Layer 2 of a small transformer language model trained on English Wikipedia (15 layers, counted from 0, width 64).
A neuron's activation on a vector x is GELU(gate . x) times (in . x), where the dot is the dot product.

Input weights of the MLP neurons that the questions are about. A number n stands for (n - 128) times 0.0038.
n12 gate: 120, 104, 168, 164, 194, 88, 155, 97, 108, 124, 116, 110, 108, 84, 61, 163, 140, 171, 106, 162, 97, 138, 124, 122, 118, 146, 98, 88, 93, 102, 96, 166, 149, 112, 94, 131, 108, 95, 116, 167, 134, 114, 122, 115, 124, 176, 146, 131, 156, 154, 132, 170, 95, 147, 123, 145, 117, 127, 177, 15, 154, 152, 109, 157
n32 gate: 141, 96, 109, 209, 127, 148, 84, 119, 151, 99, 152, 108, 114, 119, 126, 193, 136, 155, 110, 101, 111, 109, 156, 124, 115, 115, 147, 201, 99, 180, 109, 95, 177, 51, 154, 140, 133, 57, 126, 104, 101, 107, 176, 195, 112, 198, 177, 127, 156, 124, 111, 126, 79, 155, 167, 115, 132, 166, 141, 141, 112, 136, 125, 167
n38 gate: 173, 127, 148, 130, 78, 64, 151, 139, 171, 128, 99, 145, 77, 184, 146, 191, 119, 156, 127, 95, 142, 98, 157, 102, 159, 136, 123, 129, 124, 81, 73, 145, 152, 97, 154, 122, 85, 144, 92, 105, 149, 118, 178, 146, 133, 130, 105, 121, 179, 181, 106, 130, 41, 183, 155, 135, 102, 123, 158, 153, 121, 95, 100, 169
n46 gate: 144, 186, 42, 160, 134, 116, 147, 138, 109, 77, 138, 124, 111, 96, 152, 102, 88, 152, 109, 137, 64, 114, 137, 125, 150, 158, 71, 123, 112, 174, 126, 127, 146, 133, 124, 165, 98, 128, 173, 154, 93, 101, 122, 169, 169, 142, 112, 123, 97, 128, 129, 223, 100, 124, 162, 85, 95, 133, 158, 146, 110, 146, 147, 82
n49 gate: 67, 199, 81, 156, 155, 102, 150, 110, 129, 131, 108, 90, 136, 92, 105, 115, 75, 68, 147, 89, 190, 162, 112, 148, 136, 121, 104, 105, 120, 131, 177, 181, 102, 134, 55, 143, 109, 105, 193, 77, 174, 109, 105, 179, 104, 139, 171, 132, 99, 82, 129, 138, 143, 91, 136, 120, 178, 119, 124, 143, 130, 165, 114, 137
n57 gate: 131, 128, 127, 147, 151, 65, 143, 130, 80, 144, 161, 133, 156, 109, 167, 118, 108, 170, 157, 162, 77, 86, 96, 110, 141, 107, 144, 131, 126, 179, 157, 172, 107, 154, 112, 147, 136, 118, 150, 69, 81, 142, 119, 157, 54, 134, 97, 184, 117, 86, 137, 97, 171, 161, 102, 188, 178, 167, 172, 63, 138, 150, 116, 153
n68 gate: 169, 84, 133, 142, 154, 172, 127, 179, 125, 95, 144, 109, 115, 83, 153, 106, 166, 72, 112, 141, 137, 96, 110, 119, 104, 112, 202, 168, 83, 140, 108, 139, 173, 156, 133, 125, 125, 49, 119, 148, 157, 98, 130, 146, 129, 147, 176, 95, 156, 119, 94, 120, 142, 98, 104, 106, 128, 140, 85, 147, 68, 166, 250, 179
n82 gate: 115, 153, 142, 143, 128, 151, 213, 120, 144, 134, 114, 136, 137, 111, 117, 187, 86, 195, 145, 125, 104, 77, 141, 136, 126, 154, 166, 155, 78, 101, 122, 148, 146, 123, 155, 172, 131, 45, 117, 183, 160, 78, 144, 139, 103, 113, 141, 184, 133, 185, 159, 122, 118, 67, 139, 142, 107, 104, 123, 141, 161, 173, 117, 118
n96 gate: 79, 92, 178, 165, 68, 121, 137, 146, 106, 145, 138, 46, 152, 134, 155, 183, 134, 117, 161, 108, 180, 112, 97, 132, 106, 190, 57, 139, 148, 103, 131, 118, 138, 129, 171, 139, 145, 139, 60, 101, 86, 119, 96, 159, 121, 127, 143, 110, 126, 131, 155, 166, 85, 140, 132, 93, 161, 106, 101, 79, 82, 149, 77, 100
n104 gate: 76, 103, 72, 111, 127, 174, 165, 110, 144, 194, 110, 133, 120, 122, 95, 145, 118, 132, 137, 131, 155, 185, 114, 135, 176, 125, 169, 69, 145, 137, 110, 153, 129, 151, 114, 123, 135, 185, 163, 188, 102, 151, 144, 89, 152, 115, 103, 147, 104, 125, 141, 133, 123, 163, 132, 133, 99, 154, 120, 149, 153, 96, 105, 120
n136 gate: 142, 130, 110, 127, 161, 120, 187, 126, 120, 124, 176, 63, 89, 141, 85, 91, 99, 173, 132, 101, 118, 130, 165, 130, 96, 110, 166, 134, 142, 216, 127, 148, 91, 89, 80, 102, 126, 70, 122, 115, 56, 107, 152, 85, 175, 159, 150, 147, 119, 176, 143, 94, 138, 171, 144, 105, 114, 186, 134, 161, 121, 57, 139, 102
n138 gate: 143, 101, 158, 197, 92, 146, 95, 144, 130, 92, 149, 78, 71, 81, 103, 152, 134, 122, 131, 120, 137, 91, 144, 107, 104, 118, 123, 162, 101, 107, 165, 171, 177, 71, 147, 150, 157, 67, 94, 114, 130, 131, 173, 164, 123, 178, 139, 124, 158, 126, 146, 126, 75, 121, 106, 96, 169, 146, 158, 177, 84, 104, 79, 225
n159 gate: 156, 97, 87, 137, 77, 114, 167, 116, 135, 87, 87, 145, 155, 201, 109, 154, 83, 173, 98, 122, 119, 119, 190, 151, 113, 150, 99, 156, 154, 129, 81, 143, 217, 98, 167, 96, 166, 141, 96, 127, 154, 36, 123, 146, 172, 123, 90, 149, 95, 168, 112, 130, 117, 169, 154, 95, 134, 164, 125, 109, 187, 92, 84, 122
n160 gate: 117, 119, 106, 151, 84, 96, 124, 131, 95, 136, 76, 114, 93, 85, 149, 157, 85, 94, 136, 143, 120, 113, 162, 151, 143, 89, 182, 184, 42, 119, 60, 83, 141, 98, 135, 169, 141, 146, 91, 53, 154, 90, 168, 83, 103, 142, 151, 134, 163, 131, 87, 104, 121, 176, 107, 161, 179, 113, 191, 110, 121, 129, 99, 136
n162 gate: 72, 139, 95, 144, 145, 119, 167, 125, 113, 94, 98, 90, 146, 86, 158, 117, 161, 107, 151, 87, 155, 72, 175, 103, 159, 158, 153, 130, 112, 87, 119, 151, 123, 158, 139, 154, 187, 160, 115, 136, 92, 105, 102, 133, 104, 127, 128, 178, 127, 91, 109, 104, 160, 188, 235, 172, 184, 109, 103, 84, 106, 72, 112, 149
n171 gate: 162, 149, 55, 176, 130, 148, 115, 137, 95, 135, 147, 110, 53, 129, 65, 121, 138, 114, 188, 144, 204, 180, 91, 120, 175, 145, 143, 176, 136, 105, 119, 135, 82, 90, 137, 122, 160, 197, 91, 146, 105, 138, 128, 99, 84, 126, 63, 83, 166, 136, 152, 118, 83, 155, 104, 123, 91, 107, 158, 83, 120, 147, 120, 156
n184 gate: 134, 165, 120, 186, 124, 155, 130, 141, 94, 95, 94, 83, 175, 78, 124, 163, 135, 88, 150, 39, 100, 105, 125, 89, 133, 131, 126, 118, 110, 64, 127, 124, 98, 120, 129, 119, 156, 82, 78, 116, 91, 115, 187, 153, 138, 145, 142, 175, 121, 139, 139, 94, 135, 149, 140, 147, 182, 80, 136, 145, 89, 156, 144, 121
n12 in: 153, 126, 131, 130, 62, 193, 141, 153, 157, 135, 130, 176, 137, 112, 142, 117, 111, 125, 179, 189, 143, 107, 98, 132, 111, 137, 131, 141, 122, 137, 107, 134, 141, 194, 123, 97, 205, 151, 166, 101, 134, 148, 125, 142, 156, 121, 127, 111, 159, 162, 67, 92, 163, 157, 106, 116, 91, 99, 109, 145, 70, 178, 134, 134
n32 in: 170, 164, 122, 66, 145, 186, 136, 101, 123, 121, 127, 135, 146, 103, 189, 82, 106, 120, 121, 171, 115, 124, 116, 173, 128, 148, 85, 95, 84, 115, 117, 97, 146, 151, 88, 110, 101, 103, 110, 130, 121, 129, 117, 107, 89, 91, 89, 126, 118, 198, 75, 80, 175, 141, 82, 159, 87, 168, 170, 141, 165, 126, 108, 195
n38 in: 133, 151, 200, 108, 116, 124, 171, 112, 121, 107, 142, 136, 141, 71, 166, 141, 126, 110, 188, 150, 112, 110, 94, 98, 135, 126, 123, 147, 116, 110, 150, 150, 140, 132, 122, 161, 121, 189, 116, 78, 98, 99, 121, 99, 67, 75, 137, 147, 77, 112, 160, 111, 124, 144, 142, 174, 92, 130, 168, 27, 114, 88, 161, 109
n46 in: 139, 182, 119, 184, 123, 156, 90, 158, 141, 62, 136, 92, 101, 91, 151, 130, 94, 167, 109, 183, 61, 83, 123, 144, 127, 152, 103, 127, 93, 160, 110, 111, 161, 161, 87, 167, 71, 98, 149, 135, 113, 89, 143, 197, 152, 148, 136, 120, 106, 169, 127, 201, 116, 153, 142, 144, 117, 133, 169, 129, 125, 152, 139, 128
n49 in: 103, 171, 104, 183, 131, 123, 130, 101, 167, 120, 152, 162, 121, 99, 151, 140, 117, 95, 108, 100, 123, 44, 136, 129, 115, 101, 46, 114, 152, 156, 162, 143, 77, 141, 79, 135, 81, 114, 136, 62, 129, 129, 144, 145, 90, 189, 109, 188, 115, 98, 107, 178, 147, 158, 105, 108, 118, 109, 117, 94, 130, 149, 123, 158
n57 in: 159, 132, 112, 148, 106, 182, 155, 129, 72, 80, 189, 101, 154, 149, 104, 117, 113, 161, 128, 130, 177, 76, 162, 133, 96, 158, 154, 164, 84, 93, 162, 128, 110, 103, 110, 113, 130, 110, 104, 124, 90, 37, 133, 165, 116, 145, 162, 152, 104, 176, 122, 100, 191, 163, 119, 166, 164, 130, 136, 113, 147, 141, 99, 173
n68 in: 90, 135, 129, 71, 120, 77, 111, 114, 95, 128, 135, 114, 141, 126, 130, 129, 155, 206, 140, 138, 119, 136, 209, 133, 95, 132, 57, 64, 133, 61, 125, 167, 166, 83, 120, 129, 114, 128, 168, 113, 144, 114, 118, 117, 157, 125, 108, 153, 100, 128, 101, 155, 108, 145, 130, 192, 90, 119, 161, 75, 162, 107, 71, 136
n82 in: 171, 100, 128, 116, 174, 153, 104, 75, 133, 192, 165, 208, 139, 104, 77, 108, 128, 130, 171, 101, 90, 128, 152, 167, 160, 137, 118, 129, 120, 141, 135, 102, 152, 108, 80, 119, 130, 133, 121, 111, 103, 130, 99, 127, 126, 90, 131, 133, 141, 143, 64, 169, 132, 149, 122, 146, 118, 90, 155, 103, 182, 51, 142, 77
n96 in: 105, 176, 165, 137, 125, 137, 47, 170, 107, 76, 139, 116, 91, 138, 144, 168, 94, 119, 115, 170, 129, 66, 132, 80, 66, 136, 96, 133, 108, 186, 111, 116, 203, 156, 94, 96, 123, 126, 92, 109, 169, 99, 182, 136, 133, 173, 119, 158, 155, 170, 152, 126, 79, 89, 149, 135, 95, 110, 125, 90, 74, 145, 111, 183
n104 in: 101, 97, 53, 101, 150, 177, 154, 71, 131, 199, 92, 113, 127, 94, 155, 136, 142, 183, 163, 147, 118, 167, 126, 152, 137, 122, 170, 87, 141, 123, 94, 157, 163, 160, 111, 132, 170, 143, 158, 186, 108, 166, 156, 104, 153, 118, 91, 149, 116, 120, 124, 132, 121, 136, 120, 123, 95, 164, 116, 141, 188, 82, 101, 129
n136 in: 129, 108, 162, 141, 139, 130, 129, 160, 156, 89, 189, 111, 89, 129, 100, 123, 81, 141, 130, 111, 109, 114, 144, 122, 69, 138, 166, 195, 130, 157, 101, 117, 126, 161, 120, 137, 178, 102, 89, 52, 99, 114, 173, 116, 101, 179, 185, 135, 121, 186, 109, 78, 139, 124, 155, 81, 93, 109, 136, 187, 135, 125, 153, 94
n138 in: 146, 206, 168, 94, 100, 129, 159, 66, 130, 122, 107, 152, 77, 144, 64, 132, 137, 118, 155, 127, 128, 158, 154, 100, 191, 148, 110, 84, 108, 106, 89, 137, 165, 125, 156, 91, 117, 89, 80, 91, 85, 123, 165, 134, 90, 149, 136, 89, 53, 135, 158, 117, 188, 129, 95, 156, 148, 149, 143, 146, 105, 134, 164, 136
n159 in: 165, 81, 54, 131, 154, 111, 112, 137, 152, 145, 104, 99, 114, 152, 109, 135, 135, 176, 118, 123, 128, 151, 153, 154, 106, 234, 125, 108, 183, 115, 110, 117, 124, 176, 94, 46, 128, 148, 136, 124, 148, 116, 130, 113, 97, 129, 146, 121, 76, 137, 89, 135, 108, 222, 116, 127, 83, 115, 126, 153, 115, 52, 92, 100
n160 in: 114, 144, 130, 128, 57, 135, 126, 104, 137, 170, 90, 151, 94, 143, 145, 102, 137, 187, 58, 151, 135, 116, 107, 152, 155, 141, 129, 128, 154, 53, 89, 134, 132, 139, 137, 139, 107, 94, 132, 155, 119, 110, 144, 76, 149, 138, 184, 140, 105, 73, 108, 96, 114, 177, 99, 95, 130, 157, 158, 121, 165, 211, 127, 86
n162 in: 190, 150, 101, 146, 109, 101, 94, 146, 94, 93, 152, 52, 142, 122, 175, 127, 92, 178, 179, 168, 88, 119, 141, 137, 66, 165, 104, 133, 105, 139, 118, 119, 152, 111, 115, 149, 190, 110, 136, 114, 157, 41, 173, 146, 114, 176, 126, 130, 123, 152, 95, 108, 233, 121, 194, 140, 152, 107, 97, 77, 147, 133, 80, 113
n171 in: 165, 122, 70, 204, 148, 130, 71, 146, 68, 148, 177, 116, 108, 125, 93, 98, 121, 106, 145, 155, 195, 137, 103, 138, 153, 115, 153, 150, 142, 96, 104, 155, 80, 105, 123, 128, 157, 185, 102, 111, 87, 88, 110, 130, 80, 136, 95, 103, 176, 127, 151, 121, 126, 144, 116, 154, 119, 89, 140, 103, 149, 154, 107, 144
n184 in: 86, 118, 131, 129, 126, 148, 89, 108, 135, 122, 126, 154, 112, 103, 87, 102, 118, 132, 137, 43, 188, 96, 158, 123, 121, 42, 131, 129, 110, 97, 138, 132, 91, 196, 149, 81, 103, 149, 107, 94, 133, 129, 129, 181, 115, 104, 119, 110, 161, 139, 138, 90, 156, 119, 143, 112, 69, 136, 39, 92, 136, 152, 137, 173

Each question shows a token from some text and the vector x that enters the MLP there. A number n stands for (n - 128) times 0.037.

" the": 181, 141, 108, 125, 137, 127, 136, 137, 145, 154, 114, 134, 100, 135, 159, 138, 130, 112, 145, 162, 133, 59, 149, 144, 167, 101, 107, 104, 106, 95, 71, 62, 144, 134, 128, 136, 175, 139, 97, 122, 197, 150, 191, 102, 153, 66, 162, 123, 109, 200, 109, 77, 143, 154, 146, 148, 103, 134, 119, 89, 112, 122, 109, 151
Which two neurons fire most, strongest first? n38, n160

" Sw": 49, 120, 114, 158, 147, 133, 127, 99, 123, 120, 137, 95, 161, 52, 177, 127, 143, 148, 134, 130, 120, 89, 76, 169, 78, 159, 62, 128, 174, 120, 119, 147, 111, 127, 75, 131, 118, 148, 165, 124, 157, 125, 120, 133, 170, 103, 79, 107, 95, 174, 109, 56, 155, 132, 109, 105, 112, 153, 102, 150, 149, 134, 118, 166
The neuron with the highest activation: n49

"4": 117, 124, 93, 103, 137, 92, 110, 112, 123, 91, 153, 84, 81, 111, 169, 115, 146, 127, 114, 135, 136, 33, 109, 170, 42, 96, 151, 121, 109, 172, 99, 142, 172, 153, 179, 131, 128, 65, 117, 122, 140, 126, 168, 126, 126, 194, 143, 106, 137, 150, 105, 125, 92, 122, 128, 168, 118, 131, 96, 120, 106, 163, 131, 127
Which neuron fires most, and how strongly? n136, at about 2.5

" B": 178, 156, 132, 145, 148, 95, 111, 155, 116, 119, 117, 81, 157, 122, 117, 117, 124, 132, 142, 155, 111, 98, 111, 173, 91, 148, 64, 120, 109, 114, 125, 140, 131, 159, 93, 111, 147, 88, 126, 137, 184, 130, 137, 154, 186, 68, 85, 142, 149, 168, 121, 76, 182, 130, 88, 157, 148, 154, 97, 178, 142, 158, 85, 140
Which neuron fires most, and how strongly? n57, at about 0.74

"ale": 180, 144, 155, 157, 110, 181, 105, 150, 101, 108, 131, 92, 157, 129, 130, 166, 117, 101, 147, 129, 96, 85, 128, 92, 159, 107, 102, 180, 110, 102, 123, 138, 102, 134, 167, 131, 125, 128, 123, 74, 114, 180, 176, 140, 105, 219, 139, 80, 121, 161, 106, 68, 84, 127, 112, 112, 74, 126, 111, 122, 127, 138, 146, 146
Which two neurons fire most, strongest first? n184, n138

" which": 138, 129, 161, 101, 138, 168, 131, 155, 142, 130, 139, 127, 109, 140, 164, 167, 88, 135, 155, 165, 160, 45, 155, 83, 126, 126, 84, 95, 58, 69, 111, 97, 134, 115, 143, 179, 154, 178, 130, 122, 124, 148, 161, 100, 168, 103, 158, 140, 94, 107, 117, 169, 122, 98, 129, 166, 103, 111, 150, 132, 107, 157, 117, 137
Which neuron fires most, and how strongly? n38, at about 2.5

" similar": 118, 129, 146, 138, 114, 200, 155, 96, 134, 162, 100, 90, 145, 94, 125, 154, 140, 132, 140, 148, 102, 86, 106, 142, 152, 129, 74, 117, 116, 132, 111, 123, 122, 108, 125, 214, 151, 194, 108, 129, 167, 115, 124, 86, 119, 82, 93, 151, 84, 133, 121, 168, 140, 119, 102, 156, 135, 106, 125, 92, 170, 132, 110, 170
The neuron with the highest activation: n104

" ": 144, 128, 140, 127, 144, 168, 119, 162, 110, 80, 142, 128, 122, 140, 142, 144, 150, 165, 140, 79, 101, 90, 140, 152, 106, 129, 183, 67, 84, 110, 127, 153, 133, 104, 182, 112, 85, 62, 136, 151, 181, 86, 107, 153, 140, 100, 147, 131, 155, 190, 79, 105, 147, 141, 148, 154, 96, 146, 139, 115, 166, 115, 139, 128
Which three neurons fire most, strongest first? n68, n32, n82

"f": 100, 104, 134, 223, 155, 153, 121, 101, 136, 115, 104, 147, 132, 152, 130, 159, 148, 174, 87, 154, 131, 88, 175, 102, 140, 180, 119, 121, 149, 137, 135, 44, 157, 105, 183, 122, 133, 77, 102, 116, 119, 94, 103, 120, 146, 168, 151, 107, 104, 142, 147, 148, 161, 136, 105, 116, 178, 152, 99, 159, 139, 91, 132, 129
The neuron with the highest activation: n159

" n": 176, 144, 109, 155, 148, 160, 151, 102, 102, 144, 123, 147, 94, 66, 144, 153, 123, 107, 116, 151, 140, 53, 114, 122, 91, 128, 106, 121, 165, 125, 108, 112, 91, 150, 104, 118, 104, 137, 168, 159, 214, 107, 111, 142, 181, 72, 139, 125, 133, 150, 112, 137, 173, 136, 116, 129, 106, 138, 132, 157, 181, 112, 95, 123
Which three neurons fire most, strongest first? n46, n82, n49

"us": 162, 158, 164, 221, 119, 110, 108, 136, 118, 132, 171, 123, 167, 124, 86, 119, 144, 135, 89, 150, 137, 30, 79, 104, 111, 118, 115, 128, 65, 137, 179, 77, 87, 105, 131, 140, 159, 86, 89, 127, 127, 155, 161, 128, 95, 180, 113, 130, 127, 150, 134, 145, 124, 106, 115, 129, 142, 115, 168, 119, 107, 138, 107, 137
Which three neurons fire most, strongest first? n57, n96, n171

" |": 173, 108, 105, 139, 79, 124, 149, 134, 131, 109, 133, 188, 147, 157, 172, 109, 136, 156, 100, 129, 110, 66, 163, 132, 141, 114, 177, 126, 109, 109, 135, 172, 130, 177, 150, 105, 91, 76, 164, 154, 137, 84, 176, 121, 126, 106, 142, 132, 180, 191, 104, 97, 142, 122, 127, 97, 127, 124, 139, 122, 97, 171, 153, 182
The neuron with the highest activation: n32

"ue": 184, 116, 128, 148, 73, 112, 115, 136, 133, 141, 173, 121, 158, 131, 119, 142, 95, 137, 117, 178, 111, 27, 110, 147, 135, 102, 107, 161, 91, 116, 125, 136, 126, 105, 123, 133, 100, 155, 81, 100, 90, 155, 136, 138, 56, 200, 177, 132, 102, 185, 80, 147, 97, 107, 150, 132, 140, 113, 102, 139, 151, 128, 137, 118
The neuron with the highest activation: n57

"illion": 148, 166, 131, 116, 107, 177, 99, 99, 67, 181, 86, 107, 90, 162, 146, 156, 117, 132, 127, 154, 112, 103, 182, 162, 149, 128, 95, 140, 137, 147, 121, 126, 144, 139, 142, 174, 108, 61, 149, 100, 101, 123, 126, 148, 103, 223, 106, 97, 148, 135, 127, 131, 79, 166, 92, 128, 132, 133, 140, 156, 132, 103, 169, 126
The neuron with the highest activation: n138

" L": 136, 160, 142, 128, 165, 114, 133, 174, 94, 100, 124, 112, 137, 113, 105, 109, 125, 166, 139, 122, 139, 37, 106, 154, 108, 152, 38, 119, 147, 124, 109, 152, 137, 144, 102, 106, 95, 150, 111, 143, 187, 127, 145, 102, 150, 70, 148, 143, 149, 171, 99, 91, 184, 121, 138, 135, 118, 132, 120, 137, 174, 135, 94, 173
The neuron with the highest activation: n159

"por": 125, 137, 181, 151, 79, 183, 136, 96, 146, 115, 121, 90, 155, 99, 131, 196, 132, 200, 149, 124, 145, 113, 96, 77, 180, 111, 129, 93, 130, 88, 132, 178, 104, 89, 109, 126, 85, 69, 140, 110, 119, 118, 148, 106, 134, 204, 131, 154, 107, 116, 127, 102, 135, 105, 139, 120, 121, 109, 181, 137, 161, 123, 110, 149
The neuron with the highest activation: n138

" time": 106, 76, 170, 145, 116, 165, 129, 117, 77, 113, 165, 163, 165, 123, 92, 189, 128, 113, 123, 172, 75, 112, 172, 125, 175, 118, 121, 164, 99, 126, 114, 131, 127, 150, 138, 175, 130, 146, 142, 153, 141, 130, 86, 161, 130, 101, 192, 121, 65, 123, 114, 83, 116, 133, 127, 152, 130, 93, 74, 157, 140, 127, 135, 152
Which neuron fires most, and how strongly? n82, at about 1.2

"ation": 151, 128, 165, 143, 133, 167, 126, 128, 124, 136, 126, 120, 165, 140, 117, 173, 138, 116, 169, 142, 113, 63, 122, 92, 128, 102, 152, 126, 142, 129, 132, 94, 112, 152, 101, 139, 107, 122, 141, 113, 151, 104, 150, 169, 95, 190, 174, 120, 109, 158, 171, 145, 99, 65, 146, 184, 153, 111, 201, 78, 133, 147, 126, 167
Which neuron fires most, and how strongly? n57, at about 3.3

"e": 145, 91, 109, 179, 138, 142, 81, 146, 144, 122, 84, 177, 57, 128, 140, 182, 80, 127, 124, 114, 150, 42, 95, 127, 142, 120, 143, 126, 105, 172, 125, 123, 139, 122, 165, 127, 155, 75, 110, 77, 145, 172, 135, 130, 137, 175, 177, 139, 182, 108, 141, 84, 118, 137, 113, 119, 115, 136, 138, 101, 157, 125, 114, 139
The neuron with the highest activation: n160

" s": 169, 108, 109, 156, 146, 176, 103, 128, 123, 112, 90, 101, 143, 113, 121, 142, 156, 86, 115, 145, 151, 73, 125, 137, 92, 146, 108, 121, 84, 124, 104, 81, 78, 146, 105, 129, 84, 138, 137, 148, 168, 170, 88, 126, 152, 68, 116, 154, 187, 214, 124, 104, 161, 141, 103, 161, 127, 137, 104, 142, 170, 135, 104, 121
The neuron with the highest activation: n184

"istics": 162, 138, 123, 114, 150, 194, 160, 51, 124, 121, 194, 150, 137, 168, 178, 154, 155, 150, 113, 177, 129, 86, 90, 118, 106, 114, 114, 188, 131, 99, 137, 154, 100, 104, 149, 157, 103, 161, 119, 116, 80, 136, 117, 136, 141, 196, 98, 142, 123, 144, 156, 149, 115, 104, 114, 143, 146, 113, 168, 102, 160, 133, 128, 132
The neuron with the highest activation: n57

"ology": 155, 184, 168, 148, 140, 191, 130, 100, 91, 90, 132, 128, 100, 114, 149, 154, 123, 132, 164, 155, 109, 110, 97, 78, 115, 83, 105, 161, 147, 72, 154, 137, 121, 110, 161, 150, 167, 121, 109, 88, 116, 124, 150, 111, 132, 136, 162, 137, 111, 128, 154, 105, 94, 114, 84, 121, 150, 77, 149, 69, 115, 114, 128, 183
The neuron with the highest activation: n138

"rug": 108, 125, 149, 198, 85, 136, 100, 52, 129, 89, 143, 119, 119, 144, 100, 118, 113, 137, 157, 150, 146, 153, 145, 151, 103, 120, 119, 120, 152, 134, 111, 127, 98, 120, 86, 124, 128, 41, 143, 109, 130, 145, 97, 107, 113, 187, 200, 155, 86, 120, 118, 184, 100, 101, 136, 175, 165, 126, 114, 133, 160, 169, 95, 172
Which two neurons fire most, strongest first? n49, n138

"0": 188, 112, 83, 87, 115, 112, 88, 105, 93, 83, 128, 112, 108, 109, 136, 119, 127, 137, 96, 148, 114, 42, 132, 162, 82, 120, 181, 122, 152, 158, 96, 160, 178, 117, 151, 136, 92, 82, 122, 122, 123, 137, 178, 129, 129, 168, 176, 89, 113, 115, 92, 97, 131, 139, 106, 149, 110, 114, 58, 123, 141, 175, 135, 166
The neuron with the highest activation: n32

" was": 176, 138, 75, 136, 135, 205, 168, 123, 118, 131, 171, 129, 160, 188, 155, 139, 130, 99, 103, 125, 172, 67, 129, 106, 147, 138, 61, 86, 136, 93, 113, 74, 149, 126, 155, 154, 117, 148, 157, 93, 153, 109, 56, 140, 152, 124, 125, 136, 130, 156, 120, 127, 171, 140, 162, 155, 113, 141, 144, 104, 126, 177, 129, 155
Which two neurons fire most, strongest first? n162, n46

" Other": 128, 160, 111, 124, 122, 139, 169, 105, 97, 157, 132, 162, 135, 116, 97, 100, 122, 156, 130, 202, 49, 87, 119, 133, 142, 123, 87, 136, 178, 105, 99, 96, 124, 95, 114, 147, 143, 188, 141, 115, 149, 131, 145, 132, 144, 165, 138, 130, 70, 201, 114, 173, 141, 121, 124, 145, 115, 83, 121, 108, 141, 150, 102, 115
The neuron with the highest activation: n46

" well": 86, 105, 153, 136, 117, 167, 155, 50, 116, 103, 98, 171, 148, 82, 111, 127, 138, 106, 113, 127, 116, 108, 142, 152, 148, 127, 112, 117, 145, 148, 128, 105, 119, 61, 127, 176, 162, 124, 114, 133, 123, 96, 134, 125, 132, 118, 111, 118, 133, 111, 146, 89, 105, 167, 74, 152, 122, 71, 118, 107, 139, 143, 115, 182
Which two neurons fire most, strongest first? n160, n82

" this": 185, 110, 138, 120, 119, 144, 165, 152, 108, 153, 140, 128, 120, 130, 149, 156, 129, 140, 113, 174, 106, 72, 166, 112, 204, 88, 95, 121, 107, 114, 81, 83, 116, 106, 130, 183, 185, 177, 149, 137, 167, 137, 125, 69, 153, 95, 164, 131, 86, 162, 109, 91, 123, 129, 137, 140, 134, 116, 115, 129, 108, 120, 111, 177
Which three neurons fire most, strongest first? n38, n160, n162

"hes": 94, 132, 129, 135, 112, 111, 98, 111, 143, 80, 130, 182, 159, 129, 118, 166, 123, 126, 145, 145, 145, 80, 108, 97, 163, 110, 120, 116, 146, 135, 137, 50, 129, 140, 121, 178, 127, 147, 129, 80, 167, 144, 169, 121, 106, 212, 142, 168, 72, 152, 130, 53, 139, 125, 108, 132, 180, 127, 128, 110, 111, 130, 126, 188
The neuron with the highest activation: n57

" up": 69, 139, 84, 147, 44, 174, 129, 76, 87, 90, 94, 139, 144, 126, 133, 157, 133, 105, 149, 172, 81, 113, 122, 130, 171, 114, 124, 111, 116, 164, 70, 97, 182, 113, 97, 155, 133, 147, 115, 154, 157, 126, 148, 147, 146, 98, 140, 142, 109, 186, 85, 178, 116, 132, 153, 141, 138, 112, 103, 132, 149, 113, 109, 141
The neuron with the highest activation: n46

"ess": 126, 99, 137, 143, 155, 75, 115, 121, 124, 139, 56, 124, 165, 123, 110, 147, 132, 130, 162, 135, 125, 69, 91, 137, 76, 100, 144, 115, 88, 138, 202, 60, 99, 114, 131, 181, 115, 93, 77, 111, 127, 124, 137, 148, 79, 162, 176, 132, 157, 146, 170, 152, 121, 133, 96, 166, 109, 129, 131, 131, 128, 153, 110, 144
Which two neurons fire most, strongest first? n57, n96

" his": 155, 105, 136, 136, 102, 131, 196, 104, 134, 141, 130, 126, 120, 142, 137, 163, 103, 118, 140, 136, 122, 106, 95, 157, 167, 90, 84, 121, 143, 117, 103, 53, 132, 121, 173, 142, 200, 109, 153, 140, 168, 138, 174, 75, 148, 102, 142, 110, 90, 156, 110, 56, 174, 141, 153, 148, 99, 109, 95, 102, 125, 140, 132, 172
The neuron with the highest activation: n160

"son": 82, 139, 119, 187, 157, 102, 134, 113, 156, 99, 201, 131, 115, 151, 153, 141, 148, 107, 119, 166, 115, 95, 87, 118, 78, 125, 165, 145, 111, 156, 94, 84, 116, 109, 103, 138, 136, 116, 121, 49, 140, 113, 147, 157, 114, 179, 138, 151, 147, 105, 157, 83, 162, 159, 146, 140, 149, 106, 154, 164, 123, 152, 113, 180
Which neuron fires most, and how strongly? n57, at about 5.4

"2": 121, 98, 112, 105, 134, 128, 114, 143, 136, 96, 134, 88, 78, 75, 155, 138, 135, 132, 121, 135, 121, 38, 137, 152, 56, 134, 141, 116, 118, 167, 87, 135, 158, 159, 168, 114, 120, 89, 99, 127, 153, 114, 170, 138, 150, 211, 139, 85, 115, 100, 106, 97, 102, 127, 122, 158, 111, 145, 76, 111, 95, 178, 143, 143
Which neuron fires most, and how strongly? n96, at about 2.1

"in": 129, 134, 142, 193, 110, 165, 131, 129, 117, 135, 134, 90, 154, 130, 132, 113, 115, 145, 129, 113, 157, 71, 149, 107, 93, 146, 142, 113, 107, 107, 172, 112, 121, 131, 157, 112, 165, 147, 75, 65, 136, 160, 185, 158, 125, 186, 198, 104, 107, 113, 150, 82, 125, 125, 72, 108, 102, 140, 115, 148, 156, 167, 72, 115
Which neuron fires most, and how strongly? n184, at about 4.2

" T": 153, 142, 95, 113, 170, 109, 105, 150, 103, 93, 108, 99, 166, 121, 130, 129, 134, 136, 143, 111, 127, 73, 102, 178, 109, 157, 45, 110, 110, 114, 103, 159, 126, 145, 136, 118, 135, 98, 103, 141, 158, 159, 97, 128, 163, 66, 131, 162, 161, 204, 127, 114, 170, 117, 93, 144, 163, 148, 93, 113, 177, 145, 95, 126
The neuron with the highest activation: n184

"l": 80, 112, 88, 145, 115, 120, 83, 135, 152, 103, 112, 160, 88, 116, 124, 124, 102, 166, 133, 154, 167, 107, 154, 121, 112, 144, 119, 135, 123, 136, 126, 93, 116, 139, 115, 111, 147, 109, 108, 120, 132, 70, 137, 97, 105, 180, 146, 154, 121, 141, 105, 119, 195, 89, 172, 116, 127, 124, 129, 140, 176, 103, 77, 216
The neuron with the highest activation: n162